Layer 3 of a small transformer language model trained on English Wikipedia (10 layers, counted from 0, width 128).
A neuron adds its activation times its output weights to the MLP's output. To switch it off is to set its activation to zero at one token and run the rest of the model.

Output weights of the MLP neurons that the questions are about. A number n stands for (n - 128) times 0.0018.
n2: 133, 100, 162, 82, 141, 148, 134, 140, 174, 124, 151, 94, 114, 99, 140, 132, 176, 72, 80, 66, 116, 75, 100, 175, 127, 100, 113, 135, 158, 111, 100, 152, 111, 165, 97, 130, 77, 142, 153, 125, 133, 29, 132, 118, 135, 93, 141, 103, 127, 136, 97, 151, 119, 109, 79, 61, 151, 109, 96, 147, 169, 147, 142, 99, 50, 116, 137, 169, 89, 114, 172, 64, 120, 106, 158, 182, 115, 124, 158, 167, 90, 147, 212, 143, 161, 191, 124, 122, 120, 85, 102, 137, 118, 121, 102, 216, 114, 187, 108, 165, 98, 143, 192, 69, 169, 126, 88, 71, 140, 190, 212, 152, 122, 111, 162, 103, 150, 98, 129, 165, 76, 139, 165, 169, 135, 122, 161, 108
n6: 178, 191, 109, 130, 98, 58, 125, 137, 106, 79, 192, 183, 158, 87, 120, 141, 106, 122, 131, 142, 120, 146, 177, 114, 79, 134, 128, 136, 145, 107, 96, 65, 94, 123, 44, 107, 135, 148, 96, 132, 96, 83, 136, 137, 84, 76, 112, 177, 157, 167, 80, 98, 120, 107, 85, 87, 133, 132, 99, 134, 103, 211, 148, 139, 160, 183, 75, 123, 163, 149, 160, 126, 153, 117, 93, 104, 106, 134, 140, 121, 133, 135, 68, 136, 126, 107, 88, 125, 113, 128, 98, 206, 155, 102, 99, 112, 151, 83, 81, 178, 143, 185, 77, 126, 133, 139, 70, 199, 91, 131, 126, 111, 192, 112, 100, 175, 141, 165, 167, 175, 92, 158, 168, 125, 173, 96, 80, 79
n52: 116, 112, 156, 101, 138, 88, 143, 165, 105, 153, 141, 85, 184, 143, 59, 131, 62, 128, 79, 108, 136, 168, 54, 133, 136, 138, 63, 126, 117, 133, 177, 92, 122, 155, 129, 110, 141, 103, 172, 153, 143, 108, 133, 186, 111, 120, 139, 164, 56, 134, 182, 176, 132, 176, 195, 111, 133, 199, 160, 73, 150, 117, 133, 116, 143, 174, 97, 161, 138, 112, 93, 97, 132, 170, 192, 97, 136, 116, 114, 138, 108, 174, 132, 116, 144, 143, 110, 88, 109, 92, 131, 70, 152, 129, 192, 102, 145, 85, 104, 143, 144, 100, 135, 94, 147, 75, 147, 133, 126, 142, 38, 110, 155, 194, 114, 126, 162, 159, 166, 127, 127, 129, 111, 116, 114, 120, 199, 47
n78: 116, 181, 106, 121, 160, 97, 142, 115, 101, 133, 107, 109, 153, 104, 66, 159, 128, 100, 139, 73, 109, 110, 151, 215, 155, 164, 120, 93, 165, 147, 133, 135, 90, 127, 139, 134, 102, 141, 105, 173, 143, 74, 182, 100, 164, 127, 201, 55, 200, 78, 108, 49, 103, 111, 55, 129, 104, 141, 114, 171, 137, 108, 203, 125, 76, 138, 171, 109, 187, 139, 140, 106, 165, 123, 129, 111, 78, 130, 93, 92, 126, 48, 85, 138, 132, 120, 89, 51, 113, 153, 131, 100, 139, 122, 102, 108, 168, 141, 143, 114, 128, 90, 141, 99, 150, 95, 142, 161, 122, 158, 96, 155, 106, 139, 76, 102, 71, 172, 89, 123, 89, 103, 127, 155, 110, 151, 164, 84
n87: 155, 168, 131, 134, 159, 119, 77, 118, 160, 142, 177, 172, 96, 135, 173, 122, 113, 115, 163, 155, 137, 86, 162, 104, 148, 148, 86, 161, 107, 143, 80, 179, 82, 171, 138, 150, 105, 103, 123, 145, 128, 147, 97, 83, 101, 148, 175, 72, 121, 105, 93, 105, 83, 81, 117, 186, 96, 62, 98, 183, 153, 42, 137, 105, 140, 57, 116, 94, 140, 201, 150, 153, 148, 123, 149, 106, 119, 129, 169, 117, 151, 151, 71, 119, 106, 133, 63, 124, 161, 102, 129, 143, 142, 166, 136, 142, 166, 78, 102, 113, 138, 125, 153, 84, 166, 136, 129, 112, 123, 144, 125, 103, 141, 101, 120, 122, 121, 109, 154, 134, 177, 122, 147, 146, 111, 121, 101, 182
n91: 76, 154, 128, 124, 73, 114, 113, 144, 196, 128, 136, 81, 143, 147, 143, 73, 97, 95, 119, 92, 147, 119, 143, 127, 92, 221, 129, 117, 116, 109, 161, 148, 162, 101, 165, 147, 106, 165, 107, 118, 105, 113, 170, 119, 109, 71, 120, 137, 91, 138, 106, 131, 127, 153, 122, 148, 149, 92, 89, 104, 95, 127, 93, 80, 135, 114, 201, 144, 139, 147, 123, 100, 146, 149, 87, 94, 114, 92, 82, 110, 58, 178, 89, 144, 120, 149, 171, 134, 91, 115, 113, 125, 170, 136, 117, 82, 193, 106, 158, 139, 160, 93, 141, 58, 126, 157, 125, 132, 131, 136, 133, 110, 96, 125, 113, 159, 161, 186, 88, 132, 114, 156, 116, 130, 54, 80, 131, 115
n106: 183, 154, 114, 145, 117, 136, 149, 132, 142, 112, 116, 159, 135, 121, 149, 107, 159, 72, 102, 116, 119, 88, 171, 167, 109, 95, 130, 108, 71, 87, 135, 162, 147, 152, 126, 146, 156, 121, 118, 75, 137, 131, 108, 185, 98, 172, 144, 124, 113, 162, 79, 76, 151, 191, 175, 210, 74, 89, 92, 71, 83, 151, 118, 104, 153, 131, 102, 125, 122, 85, 189, 89, 128, 79, 90, 134, 105, 130, 145, 105, 131, 86, 159, 116, 75, 90, 181, 222, 107, 97, 98, 130, 138, 198, 156, 70, 111, 113, 104, 120, 128, 171, 144, 113, 134, 97, 153, 149, 151, 91, 146, 140, 138, 174, 118, 153, 121, 128, 176, 100, 171, 92, 123, 118, 165, 85, 56, 139
n166: 140, 155, 138, 138, 162, 147, 117, 119, 135, 132, 157, 82, 44, 80, 108, 117, 157, 169, 126, 140, 126, 149, 148, 126, 170, 125, 159, 104, 142, 90, 139, 158, 119, 145, 149, 129, 111, 113, 147, 187, 167, 140, 72, 121, 107, 197, 168, 105, 124, 233, 108, 187, 176, 104, 149, 134, 131, 174, 80, 110, 164, 113, 188, 91, 78, 130, 85, 155, 129, 89, 135, 145, 144, 123, 158, 69, 60, 103, 149, 36, 143, 84, 157, 116, 116, 162, 159, 188, 140, 133, 169, 97, 93, 126, 126, 135, 148, 123, 139, 99, 122, 119, 142, 79, 135, 140, 167, 164, 122, 75, 74, 124, 140, 121, 130, 88, 67, 151, 94, 91, 128, 107, 74, 91, 90, 95, 70, 161
n169: 141, 147, 146, 160, 65, 191, 91, 64, 175, 184, 74, 70, 49, 196, 69, 174, 189, 115, 69, 161, 123, 156, 119, 95, 89, 129, 134, 143, 148, 167, 72, 74, 92, 123, 156, 126, 113, 55, 149, 121, 178, 109, 124, 133, 102, 126, 148, 132, 81, 196, 160, 94, 127, 157, 139, 113, 96, 119, 95, 87, 147, 149, 148, 116, 68, 101, 81, 182, 81, 142, 147, 120, 110, 146, 123, 140, 109, 164, 120, 177, 91, 126, 191, 144, 153, 165, 119, 145, 130, 113, 131, 164, 113, 137, 156, 111, 95, 151, 168, 164, 136, 201, 175, 131, 126, 51, 99, 132, 160, 73, 119, 170, 113, 112, 136, 177, 164, 153, 132, 109, 153, 163, 166, 122, 138, 115, 122, 132
n186: 110, 119, 106, 91, 101, 121, 122, 97, 157, 99, 144, 74, 154, 164, 140, 98, 91, 175, 115, 77, 94, 66, 82, 60, 156, 166, 153, 65, 110, 130, 98, 86, 130, 154, 168, 133, 110, 130, 125, 93, 151, 165, 99, 173, 103, 173, 107, 125, 135, 132, 135, 100, 137, 151, 129, 115, 203, 110, 153, 96, 96, 124, 169, 52, 138, 126, 140, 113, 89, 144, 90, 121, 111, 118, 120, 94, 143, 109, 121, 122, 140, 182, 91, 190, 110, 171, 172, 140, 183, 150, 145, 116, 134, 143, 128, 130, 76, 155, 79, 164, 136, 156, 129, 113, 103, 127, 166, 116, 113, 122, 160, 159, 111, 172, 129, 189, 168, 122, 148, 120, 51, 91, 182, 124, 77, 132, 131, 134
n187: 138, 180, 124, 136, 82, 94, 145, 92, 134, 155, 151, 152, 151, 142, 123, 128, 193, 101, 126, 139, 119, 103, 125, 121, 69, 134, 90, 124, 110, 134, 186, 158, 166, 143, 82, 135, 163, 137, 79, 81, 114, 142, 148, 154, 130, 138, 127, 170, 100, 120, 79, 125, 63, 141, 57, 119, 120, 108, 138, 96, 80, 72, 118, 173, 153, 132, 77, 95, 131, 93, 235, 123, 124, 112, 109, 174, 113, 124, 90, 122, 114, 129, 69, 95, 121, 133, 43, 155, 98, 130, 112, 134, 98, 131, 76, 185, 151, 124, 105, 131, 162, 105, 100, 127, 159, 140, 194, 100, 160, 124, 99, 157, 123, 126, 105, 71, 117, 135, 140, 97, 126, 163, 138, 101, 161, 92, 104, 153
n272: 134, 98, 191, 153, 138, 142, 162, 130, 161, 101, 145, 116, 119, 112, 111, 103, 137, 105, 124, 161, 139, 95, 105, 118, 110, 100, 143, 183, 123, 146, 114, 163, 94, 136, 138, 158, 163, 94, 191, 88, 111, 183, 145, 171, 117, 87, 178, 150, 112, 165, 131, 196, 157, 70, 113, 113, 148, 104, 114, 137, 111, 98, 162, 138, 69, 84, 113, 117, 145, 137, 99, 177, 132, 148, 123, 129, 160, 75, 80, 144, 109, 146, 134, 155, 135, 121, 100, 121, 183, 185, 175, 146, 128, 149, 123, 134, 41, 161, 86, 154, 138, 97, 149, 193, 129, 120, 136, 133, 166, 89, 105, 158, 121, 96, 97, 148, 111, 85, 100, 57, 201, 70, 128, 98, 129, 193, 59, 189
n279: 92, 131, 86, 152, 119, 131, 140, 144, 122, 148, 124, 135, 142, 137, 105, 124, 172, 97, 156, 130, 116, 146, 109, 58, 100, 130, 147, 172, 97, 56, 116, 112, 136, 108, 141, 132, 136, 161, 162, 148, 143, 95, 159, 115, 85, 96, 112, 157, 110, 121, 142, 128, 67, 149, 121, 125, 138, 157, 154, 129, 153, 121, 223, 136, 141, 133, 137, 189, 190, 95, 191, 158, 80, 118, 82, 151, 172, 151, 152, 144, 111, 106, 83, 91, 153, 152, 180, 126, 128, 131, 151, 109, 88, 108, 130, 111, 88, 148, 131, 108, 155, 170, 108, 167, 157, 91, 135, 195, 176, 184, 121, 134, 246, 106, 175, 115, 103, 75, 89, 185, 126, 104, 172, 156, 196, 178, 142, 81
n287: 127, 165, 104, 113, 170, 131, 120, 150, 113, 121, 117, 172, 98, 149, 103, 150, 148, 170, 148, 93, 83, 176, 88, 134, 115, 97, 118, 101, 145, 175, 137, 137, 98, 113, 151, 139, 142, 154, 118, 164, 165, 111, 136, 55, 127, 98, 163, 124, 161, 114, 107, 138, 118, 98, 113, 97, 129, 129, 93, 131, 129, 86, 116, 125, 33, 95, 95, 84, 134, 108, 110, 78, 160, 161, 147, 98, 76, 114, 133, 101, 164, 128, 128, 106, 146, 167, 124, 154, 110, 162, 167, 154, 145, 156, 140, 200, 128, 162, 165, 156, 117, 192, 103, 131, 159, 133, 133, 136, 173, 158, 125, 115, 183, 114, 77, 103, 112, 132, 117, 119, 144, 137, 180, 143, 187, 173, 124, 54
n311: 134, 122, 135, 141, 138, 106, 147, 150, 224, 161, 192, 157, 121, 137, 99, 163, 133, 124, 175, 108, 87, 130, 164, 171, 100, 145, 138, 134, 150, 107, 134, 98, 131, 160, 118, 116, 157, 149, 119, 166, 105, 127, 178, 62, 115, 130, 160, 177, 152, 154, 105, 138, 112, 174, 126, 123, 121, 129, 147, 124, 126, 107, 133, 135, 156, 24, 170, 95, 152, 111, 94, 162, 95, 149, 158, 141, 39, 148, 114, 130, 51, 105, 161, 171, 125, 119, 137, 143, 105, 96, 164, 112, 163, 196, 95, 109, 202, 111, 149, 210, 102, 76, 121, 189, 179, 127, 106, 119, 153, 139, 120, 108, 192, 89, 180, 145, 132, 46, 100, 88, 122, 120, 131, 123, 89, 131, 133, 133

Each question names a token from some text and the token that comes next. It shows the activations a of the neurons there, in the order above. A number n stands for (n - 128) times 0.015.

Then comes g, the gradient of the next token's log-probability with respect to the MLP's output, scaled to length 1. A neuron's effect is roughly proportional to its activation times (output weights . g). A number n stands for (n - 128) times 0.0027.

"i", then ","
a: 128, 126, 128, 128, 129, 128, 125, 128, 128, 128, 128, 130, 124, 143, 128
g: 153, 144, 110, 148, 140, 112, 158, 118, 99, 129, 134, 150, 96, 123, 134, 77, 98, 145, 122, 111, 123, 101, 183, 150, 157, 125, 126, 149, 110, 97, 174, 176, 121, 139, 151, 227, 147, 213, 108, 130, 151, 138, 190, 151, 123, 157, 70, 97, 142, 162, 137, 123, 135, 90, 159, 83, 191, 90, 113, 148, 119, 157, 137, 154, 120, 189, 149, 150, 95, 138, 158, 193, 172, 131, 102, 120, 123, 131, 154, 107, 111, 82, 156, 142, 38, 127, 150, 92, 76, 110, 131, 129, 105, 135, 148, 167, 109, 124, 145, 136, 67, 115, 91, 139, 137, 160, 88, 120, 183, 135, 199, 152, 125, 74, 95, 123, 126, 72, 124, 94, 138, 122, 135, 173, 110, 87, 161, 225
Which neuron, switched off, raises the next token's probability most? n287

"l", then "it"
a: 128, 128, 128, 114, 128, 134, 125, 128, 128, 128, 84, 128, 129, 136, 128
g: 136, 102, 172, 146, 138, 148, 118, 116, 139, 129, 158, 92, 164, 91, 82, 136, 77, 115, 143, 145, 134, 170, 122, 85, 144, 146, 127, 116, 117, 88, 69, 103, 107, 153, 140, 101, 150, 97, 121, 94, 35, 83, 180, 122, 144, 134, 131, 110, 169, 151, 99, 170, 123, 107, 222, 146, 133, 137, 196, 113, 140, 123, 128, 121, 69, 78, 99, 125, 90, 117, 172, 119, 93, 122, 178, 73, 84, 79, 126, 126, 178, 172, 157, 149, 98, 149, 189, 155, 119, 172, 168, 160, 155, 139, 122, 157, 152, 158, 181, 167, 142, 108, 92, 183, 79, 148, 114, 133, 148, 177, 103, 90, 112, 128, 187, 134, 126, 83, 85, 72, 148, 186, 139, 158, 129, 131, 100, 134
Which neuron, switched off, lowers the next token's probability most? n187

" of", then " M"
a: 128, 128, 147, 129, 128, 165, 128, 128, 128, 128, 128, 128, 127, 134, 128
g: 136, 144, 153, 99, 163, 185, 97, 143, 138, 154, 132, 108, 179, 185, 180, 97, 45, 91, 174, 101, 104, 133, 164, 146, 150, 142, 157, 158, 91, 123, 170, 172, 141, 97, 121, 120, 127, 83, 165, 139, 146, 90, 179, 123, 163, 170, 57, 92, 124, 119, 139, 162, 103, 149, 160, 175, 92, 157, 163, 151, 152, 185, 107, 144, 119, 68, 120, 132, 125, 89, 135, 198, 133, 125, 97, 184, 143, 74, 102, 123, 168, 172, 116, 177, 109, 160, 134, 129, 121, 158, 72, 130, 132, 130, 134, 46, 110, 135, 122, 86, 143, 112, 90, 134, 171, 138, 111, 128, 117, 51, 107, 167, 163, 121, 150, 109, 149, 112, 95, 187, 149, 104, 105, 154, 110, 164, 158, 82
Which two neurons, each switched off alone, lower its probability most, in order? n91, n52

" of", then " a"
a: 124, 128, 127, 128, 128, 135, 148, 128, 127, 128, 128, 136, 128, 156, 128
g: 115, 117, 53, 153, 118, 99, 162, 191, 136, 131, 180, 156, 101, 110, 81, 146, 164, 122, 118, 136, 158, 115, 97, 129, 118, 74, 165, 90, 152, 97, 90, 170, 177, 196, 190, 103, 122, 137, 111, 180, 70, 212, 102, 184, 83, 107, 153, 169, 123, 132, 129, 83, 140, 142, 166, 182, 110, 106, 122, 173, 166, 116, 118, 172, 91, 148, 195, 133, 115, 156, 100, 119, 86, 107, 180, 140, 113, 149, 170, 170, 108, 126, 122, 161, 116, 140, 115, 123, 155, 135, 172, 154, 163, 105, 100, 135, 103, 113, 155, 195, 149, 171, 96, 123, 121, 100, 155, 144, 147, 172, 198, 106, 124, 113, 176, 111, 147, 145, 154, 63, 127, 95, 148, 109, 147, 154, 101, 145
Which neuron, switched off, lowers the next token's probability most? n106

"on", then "es"
a: 128, 128, 116, 128, 128, 128, 128, 128, 128, 121, 128, 128, 128, 124, 128
g: 92, 90, 89, 132, 133, 100, 130, 178, 140, 87, 183, 141, 117, 107, 135, 144, 146, 198, 176, 111, 135, 94, 133, 160, 107, 93, 100, 101, 144, 111, 124, 75, 170, 99, 152, 135, 171, 125, 97, 183, 124, 134, 74, 137, 153, 166, 135, 98, 111, 100, 148, 92, 103, 124, 87, 87, 128, 64, 167, 191, 117, 162, 181, 86, 142, 178, 129, 177, 68, 101, 165, 144, 124, 108, 129, 115, 115, 137, 160, 123, 136, 65, 107, 165, 133, 148, 127, 141, 89, 74, 80, 94, 175, 159, 99, 147, 123, 111, 149, 179, 64, 63, 200, 70, 140, 104, 158, 148, 202, 103, 110, 135, 123, 94, 145, 146, 125, 145, 87, 137, 121, 143, 80, 113, 142, 86, 110, 148
Which two neurons, each switched off alone, lower its probability most, in order? n52, n287

"S", then "t"
a: 128, 128, 128, 128, 128, 126, 128, 128, 139, 132, 65, 114, 138, 128, 128
g: 163, 91, 174, 88, 98, 177, 150, 87, 89, 148, 123, 110, 71, 187, 131, 75, 116, 144, 130, 149, 130, 135, 147, 146, 78, 144, 132, 82, 153, 116, 138, 150, 137, 114, 163, 129, 143, 97, 83, 165, 155, 77, 109, 121, 48, 159, 165, 77, 166, 108, 109, 85, 194, 159, 174, 126, 138, 107, 45, 138, 155, 177, 88, 214, 99, 121, 115, 123, 133, 41, 73, 137, 141, 137, 133, 103, 111, 155, 94, 101, 85, 63, 111, 120, 161, 142, 188, 72, 86, 147, 132, 90, 116, 108, 148, 166, 130, 159, 169, 133, 161, 122, 123, 139, 119, 109, 129, 163, 116, 138, 148, 110, 90, 139, 145, 123, 86, 135, 110, 138, 104, 117, 115, 159, 115, 101, 161, 74
Which two neurons, each switched off alone, lower its probability most, in order? n187, n272

"g", then "and"
a: 128, 128, 128, 128, 172, 86, 128, 128, 173, 124, 128, 130, 128, 129, 137
g: 195, 84, 104, 97, 45, 147, 136, 107, 139, 153, 112, 100, 97, 125, 107, 134, 127, 106, 145, 177, 144, 207, 111, 117, 198, 159, 97, 130, 141, 159, 140, 134, 143, 159, 79, 127, 111, 169, 170, 153, 112, 125, 138, 147, 144, 126, 137, 184, 169, 119, 146, 135, 133, 153, 120, 138, 102, 157, 117, 63, 126, 91, 58, 116, 158, 64, 172, 138, 126, 135, 116, 120, 68, 210, 108, 155, 64, 148, 153, 185, 116, 116, 116, 141, 123, 126, 112, 61, 121, 97, 96, 130, 156, 153, 101, 143, 157, 150, 117, 123, 107, 54, 132, 157, 100, 94, 132, 120, 76, 159, 149, 155, 143, 128, 157, 240, 87, 110, 111, 124, 126, 135, 158, 138, 149, 137, 114, 75
Which neuron, switched off, lowers the next token's probability most? n169

"a", then " |"
a: 128, 128, 141, 128, 128, 128, 128, 128, 128, 131, 128, 128, 128, 126, 128
g: 133, 123, 170, 135, 133, 147, 97, 124, 148, 84, 184, 139, 138, 158, 165, 88, 144, 158, 103, 102, 137, 182, 106, 134, 193, 118, 88, 96, 106, 85, 155, 162, 215, 128, 165, 97, 183, 130, 138, 124, 102, 143, 112, 130, 113, 145, 148, 72, 164, 132, 191, 126, 98, 110, 126, 112, 177, 120, 167, 173, 93, 159, 103, 60, 110, 131, 164, 134, 81, 140, 134, 177, 95, 145, 122, 152, 141, 117, 127, 99, 118, 88, 154, 116, 92, 120, 68, 170, 45, 139, 130, 156, 111, 153, 40, 88, 138, 136, 92, 143, 83, 100, 131, 141, 145, 110, 98, 120, 154, 121, 125, 153, 97, 48, 174, 45, 103, 85, 129, 112, 125, 96, 148, 168, 125, 113, 116, 88
Which neuron, switched off, raises the next token's probability most? n52

" me", then "et"
a: 127, 128, 128, 125, 128, 130, 127, 128, 128, 128, 128, 96, 135, 128, 128
g: 97, 107, 194, 169, 110, 37, 130, 131, 143, 114, 146, 114, 148, 133, 80, 105, 163, 104, 170, 110, 149, 136, 91, 99, 100, 130, 134, 178, 94, 145, 126, 184, 181, 125, 117, 144, 174, 118, 148, 137, 155, 121, 154, 138, 148, 101, 131, 183, 96, 132, 150, 177, 102, 108, 82, 93, 208, 152, 137, 157, 153, 116, 144, 86, 167, 71, 182, 107, 142, 164, 128, 102, 103, 121, 99, 139, 77, 68, 117, 152, 83, 184, 113, 160, 138, 133, 141, 103, 106, 137, 135, 117, 74, 112, 100, 78, 73, 155, 112, 118, 78, 87, 124, 75, 166, 123, 61, 99, 132, 106, 128, 126, 168, 87, 111, 72, 106, 164, 93, 183, 75, 99, 158, 130, 116, 102, 145, 167
Which neuron, switched off, lowers the next token's probability most? n279

"anc", then "ia"
a: 141, 128, 155, 128, 128, 116, 134, 159, 129, 128, 128, 138, 113, 128, 127
g: 113, 125, 159, 116, 123, 154, 107, 143, 160, 141, 184, 180, 126, 114, 155, 116, 143, 130, 180, 113, 179, 208, 102, 149, 130, 96, 127, 88, 140, 105, 131, 128, 185, 107, 122, 145, 150, 125, 162, 190, 172, 154, 108, 155, 97, 81, 141, 166, 145, 90, 112, 135, 116, 92, 79, 68, 108, 94, 174, 116, 206, 165, 120, 134, 152, 160, 139, 111, 120, 180, 163, 138, 116, 106, 56, 75, 125, 96, 112, 150, 130, 121, 164, 195, 110, 96, 154, 98, 79, 101, 134, 127, 157, 164, 60, 144, 131, 121, 89, 165, 76, 116, 146, 140, 111, 159, 92, 149, 180, 110, 143, 128, 144, 86, 121, 111, 122, 177, 61, 191, 89, 172, 178, 151, 86, 141, 118, 94
Which neuron, switched off, lowers the next token's probability most? n2

" ind", then "iv"
a: 128, 128, 105, 145, 88, 128, 128, 128, 135, 128, 128, 128, 131, 128, 128
g: 125, 139, 68, 175, 199, 100, 169, 124, 146, 183, 146, 106, 111, 103, 104, 183, 83, 148, 147, 138, 139, 115, 203, 92, 165, 137, 153, 107, 154, 75, 101, 121, 56, 94, 145, 83, 122, 155, 128, 150, 57, 100, 99, 120, 113, 161, 98, 148, 118, 155, 109, 152, 124, 153, 153, 153, 98, 111, 110, 105, 80, 118, 99, 92, 148, 198, 41, 139, 163, 104, 90, 217, 136, 108, 143, 111, 148, 147, 93, 163, 190, 88, 126, 97, 139, 127, 149, 139, 115, 133, 94, 147, 145, 123, 143, 149, 196, 106, 172, 158, 90, 114, 121, 115, 121, 150, 114, 122, 86, 137, 158, 106, 173, 105, 127, 151, 115, 177, 162, 185, 124, 174, 84, 106, 95, 146, 131, 104
Which neuron, switched off, raises the next token's probability most? n87

"amp", then "al"
a: 119, 128, 128, 156, 135, 128, 213, 129, 131, 137, 119, 137, 128, 128, 129
g: 130, 114, 110, 95, 125, 143, 80, 158, 129, 95, 108, 135, 144, 107, 82, 122, 145, 133, 106, 85, 111, 104, 147, 215, 97, 138, 104, 186, 105, 206, 119, 180, 175, 135, 104, 33, 132, 150, 123, 99, 120, 140, 110, 110, 93, 87, 79, 167, 142, 127, 121, 190, 73, 105, 167, 125, 105, 145, 95, 80, 112, 92, 161, 187, 136, 147, 156, 123, 130, 172, 135, 140, 141, 104, 159, 64, 178, 106, 157, 108, 152, 91, 138, 106, 134, 98, 121, 201, 144, 78, 144, 83, 117, 150, 171, 110, 119, 151, 130, 114, 128, 134, 138, 121, 121, 165, 185, 141, 90, 131, 110, 99, 136, 133, 99, 57, 195, 85, 114, 154, 157, 110, 140, 118, 205, 80, 130, 129
Which neuron, switched off, raises the next token's probability most? n78

"ans", then "ic"
a: 53, 128, 128, 128, 128, 128, 128, 128, 128, 128, 126, 129, 128, 128, 122
g: 176, 195, 106, 157, 155, 105, 121, 178, 168, 93, 77, 153, 108, 115, 91, 174, 86, 69, 74, 120, 189, 171, 119, 79, 111, 56, 142, 104, 96, 113, 135, 106, 126, 97, 126, 82, 96, 170, 126, 143, 79, 109, 147, 128, 127, 115, 149, 148, 169, 140, 113, 124, 118, 120, 165, 126, 93, 112, 179, 76, 100, 92, 118, 136, 161, 155, 150, 138, 108, 144, 92, 141, 107, 124, 186, 56, 109, 103, 70, 117, 150, 132, 125, 66, 114, 161, 167, 135, 157, 156, 131, 106, 119, 83, 132, 85, 179, 99, 118, 119, 89, 114, 139, 177, 52, 144, 110, 151, 139, 57, 107, 148, 159, 63, 159, 158, 151, 171, 114, 108, 132, 152, 113, 144, 157, 66, 119, 137
Which neuron, switched off, lowers the next token's probability most? n2

"ia", then "ph"
a: 128, 128, 128, 131, 122, 125, 166, 128, 129, 113, 129, 121, 141, 128, 128
g: 181, 159, 114, 143, 147, 97, 150, 144, 80, 115, 187, 145, 85, 116, 76, 113, 81, 132, 115, 104, 89, 147, 109, 141, 165, 136, 104, 96, 124, 96, 78, 159, 155, 92, 175, 110, 133, 164, 118, 156, 160, 125, 79, 150, 87, 134, 100, 124, 127, 160, 77, 129, 147, 140, 137, 127, 152, 106, 65, 102, 96, 121, 140, 142, 130, 138, 150, 106, 139, 108, 80, 138, 161, 140, 172, 90, 85, 115, 185, 127, 130, 110, 82, 174, 118, 139, 163, 121, 91, 96, 58, 101, 110, 172, 156, 122, 164, 138, 48, 180, 138, 138, 126, 53, 104, 139, 154, 135, 181, 159, 154, 114, 128, 106, 122, 30, 139, 70, 150, 164, 127, 193, 139, 92, 107, 156, 164, 54
Which neuron, switched off, lowers the next token's probability most? n106

"P", then "ire"
a: 128, 128, 128, 123, 128, 119, 128, 128, 119, 128, 128, 128, 136, 128, 128
g: 146, 139, 185, 164, 140, 98, 134, 95, 73, 112, 177, 167, 117, 127, 148, 116, 96, 125, 135, 130, 153, 173, 136, 80, 115, 212, 113, 98, 113, 133, 115, 135, 115, 126, 195, 157, 110, 124, 135, 132, 65, 172, 139, 148, 201, 76, 125, 112, 135, 97, 146, 80, 82, 55, 55, 106, 172, 142, 127, 79, 120, 197, 156, 133, 140, 131, 137, 62, 106, 167, 92, 45, 157, 106, 115, 121, 111, 155, 140, 170, 171, 129, 85, 141, 146, 120, 158, 166, 121, 186, 151, 169, 83, 169, 126, 155, 127, 67, 102, 135, 128, 128, 122, 145, 97, 116, 145, 153, 124, 151, 159, 88, 140, 126, 119, 156, 135, 161, 103, 138, 154, 164, 87, 119, 187, 166, 172, 143
Which neuron, switched off, lowers the next token's probability most? n169

" K", then "amp"
a: 128, 128, 126, 128, 128, 107, 128, 128, 128, 128, 121, 128, 203, 128, 128
g: 113, 89, 114, 140, 77, 156, 92, 119, 105, 135, 178, 125, 76, 119, 91, 190, 89, 158, 184, 130, 139, 117, 76, 132, 166, 154, 110, 106, 54, 85, 175, 109, 99, 129, 87, 129, 129, 103, 104, 122, 92, 157, 137, 207, 123, 137, 111, 122, 149, 129, 146, 154, 100, 136, 138, 138, 130, 167, 120, 187, 78, 142, 132, 161, 129, 141, 118, 123, 93, 150, 93, 110, 132, 169, 225, 185, 114, 141, 154, 168, 125, 139, 104, 111, 191, 153, 101, 119, 149, 75, 113, 147, 88, 91, 90, 107, 146, 135, 143, 82, 106, 141, 93, 104, 50, 156, 125, 126, 198, 182, 133, 75, 152, 144, 84, 128, 130, 74, 131, 129, 124, 182, 152, 112, 117, 90, 195, 130
Which neuron, switched off, raises the next token's probability most? n279

" T", then "re"
a: 128, 128, 125, 129, 128, 100, 128, 126, 128, 123, 128, 128, 145, 128, 128
g: 130, 99, 169, 118, 142, 110, 140, 138, 123, 106, 103, 151, 107, 117, 208, 151, 153, 61, 118, 116, 136, 50, 131, 131, 105, 142, 97, 146, 148, 154, 134, 108, 162, 101, 186, 100, 157, 114, 53, 132, 154, 136, 95, 180, 173, 181, 116, 62, 142, 114, 132, 106, 158, 86, 86, 93, 161, 102, 201, 149, 119, 129, 117, 97, 145, 120, 70, 144, 157, 116, 126, 179, 116, 116, 171, 74, 97, 113, 126, 158, 132, 148, 99, 121, 108, 123, 168, 143, 93, 62, 152, 156, 138, 182, 168, 45, 120, 113, 139, 73, 166, 93, 158, 175, 85, 49, 152, 115, 133, 149, 119, 163, 159, 166, 92, 91, 116, 101, 175, 110, 148, 109, 131, 91, 138, 123, 108, 125
Which neuron, switched off, lowers the next token's probability most? n91

" J", then "ar"
a: 128, 128, 122, 127, 128, 122, 128, 128, 131, 128, 120, 128, 182, 128, 128
g: 174, 95, 98, 112, 124, 157, 134, 137, 71, 91, 207, 97, 90, 115, 103, 152, 47, 89, 136, 168, 123, 85, 135, 71, 75, 130, 114, 121, 91, 131, 188, 104, 74, 122, 126, 124, 131, 135, 138, 86, 72, 171, 70, 135, 60, 78, 117, 131, 123, 96, 152, 112, 155, 83, 72, 114, 111, 110, 131, 143, 132, 74, 217, 137, 148, 143, 127, 140, 131, 123, 87, 125, 132, 131, 108, 74, 130, 143, 151, 122, 138, 158, 117, 112, 139, 173, 203, 165, 119, 99, 100, 180, 163, 174, 140, 95, 56, 151, 137, 92, 165, 141, 100, 173, 149, 104, 123, 127, 116, 147, 138, 61, 92, 115, 143, 110, 155, 107, 134, 131, 146, 70, 119, 162, 129, 144, 98, 137
Which neuron, switched off, lowers the next token's probability most? n279

" The", then " s"
a: 128, 128, 149, 130, 128, 128, 128, 132, 128, 128, 128, 128, 128, 128, 128
g: 90, 151, 149, 97, 135, 127, 97, 136, 76, 100, 174, 90, 79, 79, 149, 150, 149, 145, 169, 89, 107, 161, 207, 148, 122, 99, 135, 157, 120, 166, 98, 106, 182, 166, 114, 192, 64, 106, 153, 97, 109, 147, 158, 135, 81, 183, 110, 124, 126, 108, 148, 101, 191, 119, 97, 100, 143, 162, 144, 174, 195, 144, 72, 112, 136, 85, 141, 155, 89, 181, 137, 108, 99, 132, 126, 216, 151, 136, 133, 213, 74, 120, 129, 122, 75, 138, 165, 84, 115, 85, 111, 145, 157, 133, 141, 174, 175, 143, 157, 104, 166, 81, 95, 114, 111, 102, 128, 165, 131, 129, 191, 136, 95, 116, 161, 130, 121, 85, 95, 149, 124, 93, 127, 138, 123, 122, 127, 152
Which neuron, switched off, raises the next token's probability most? n52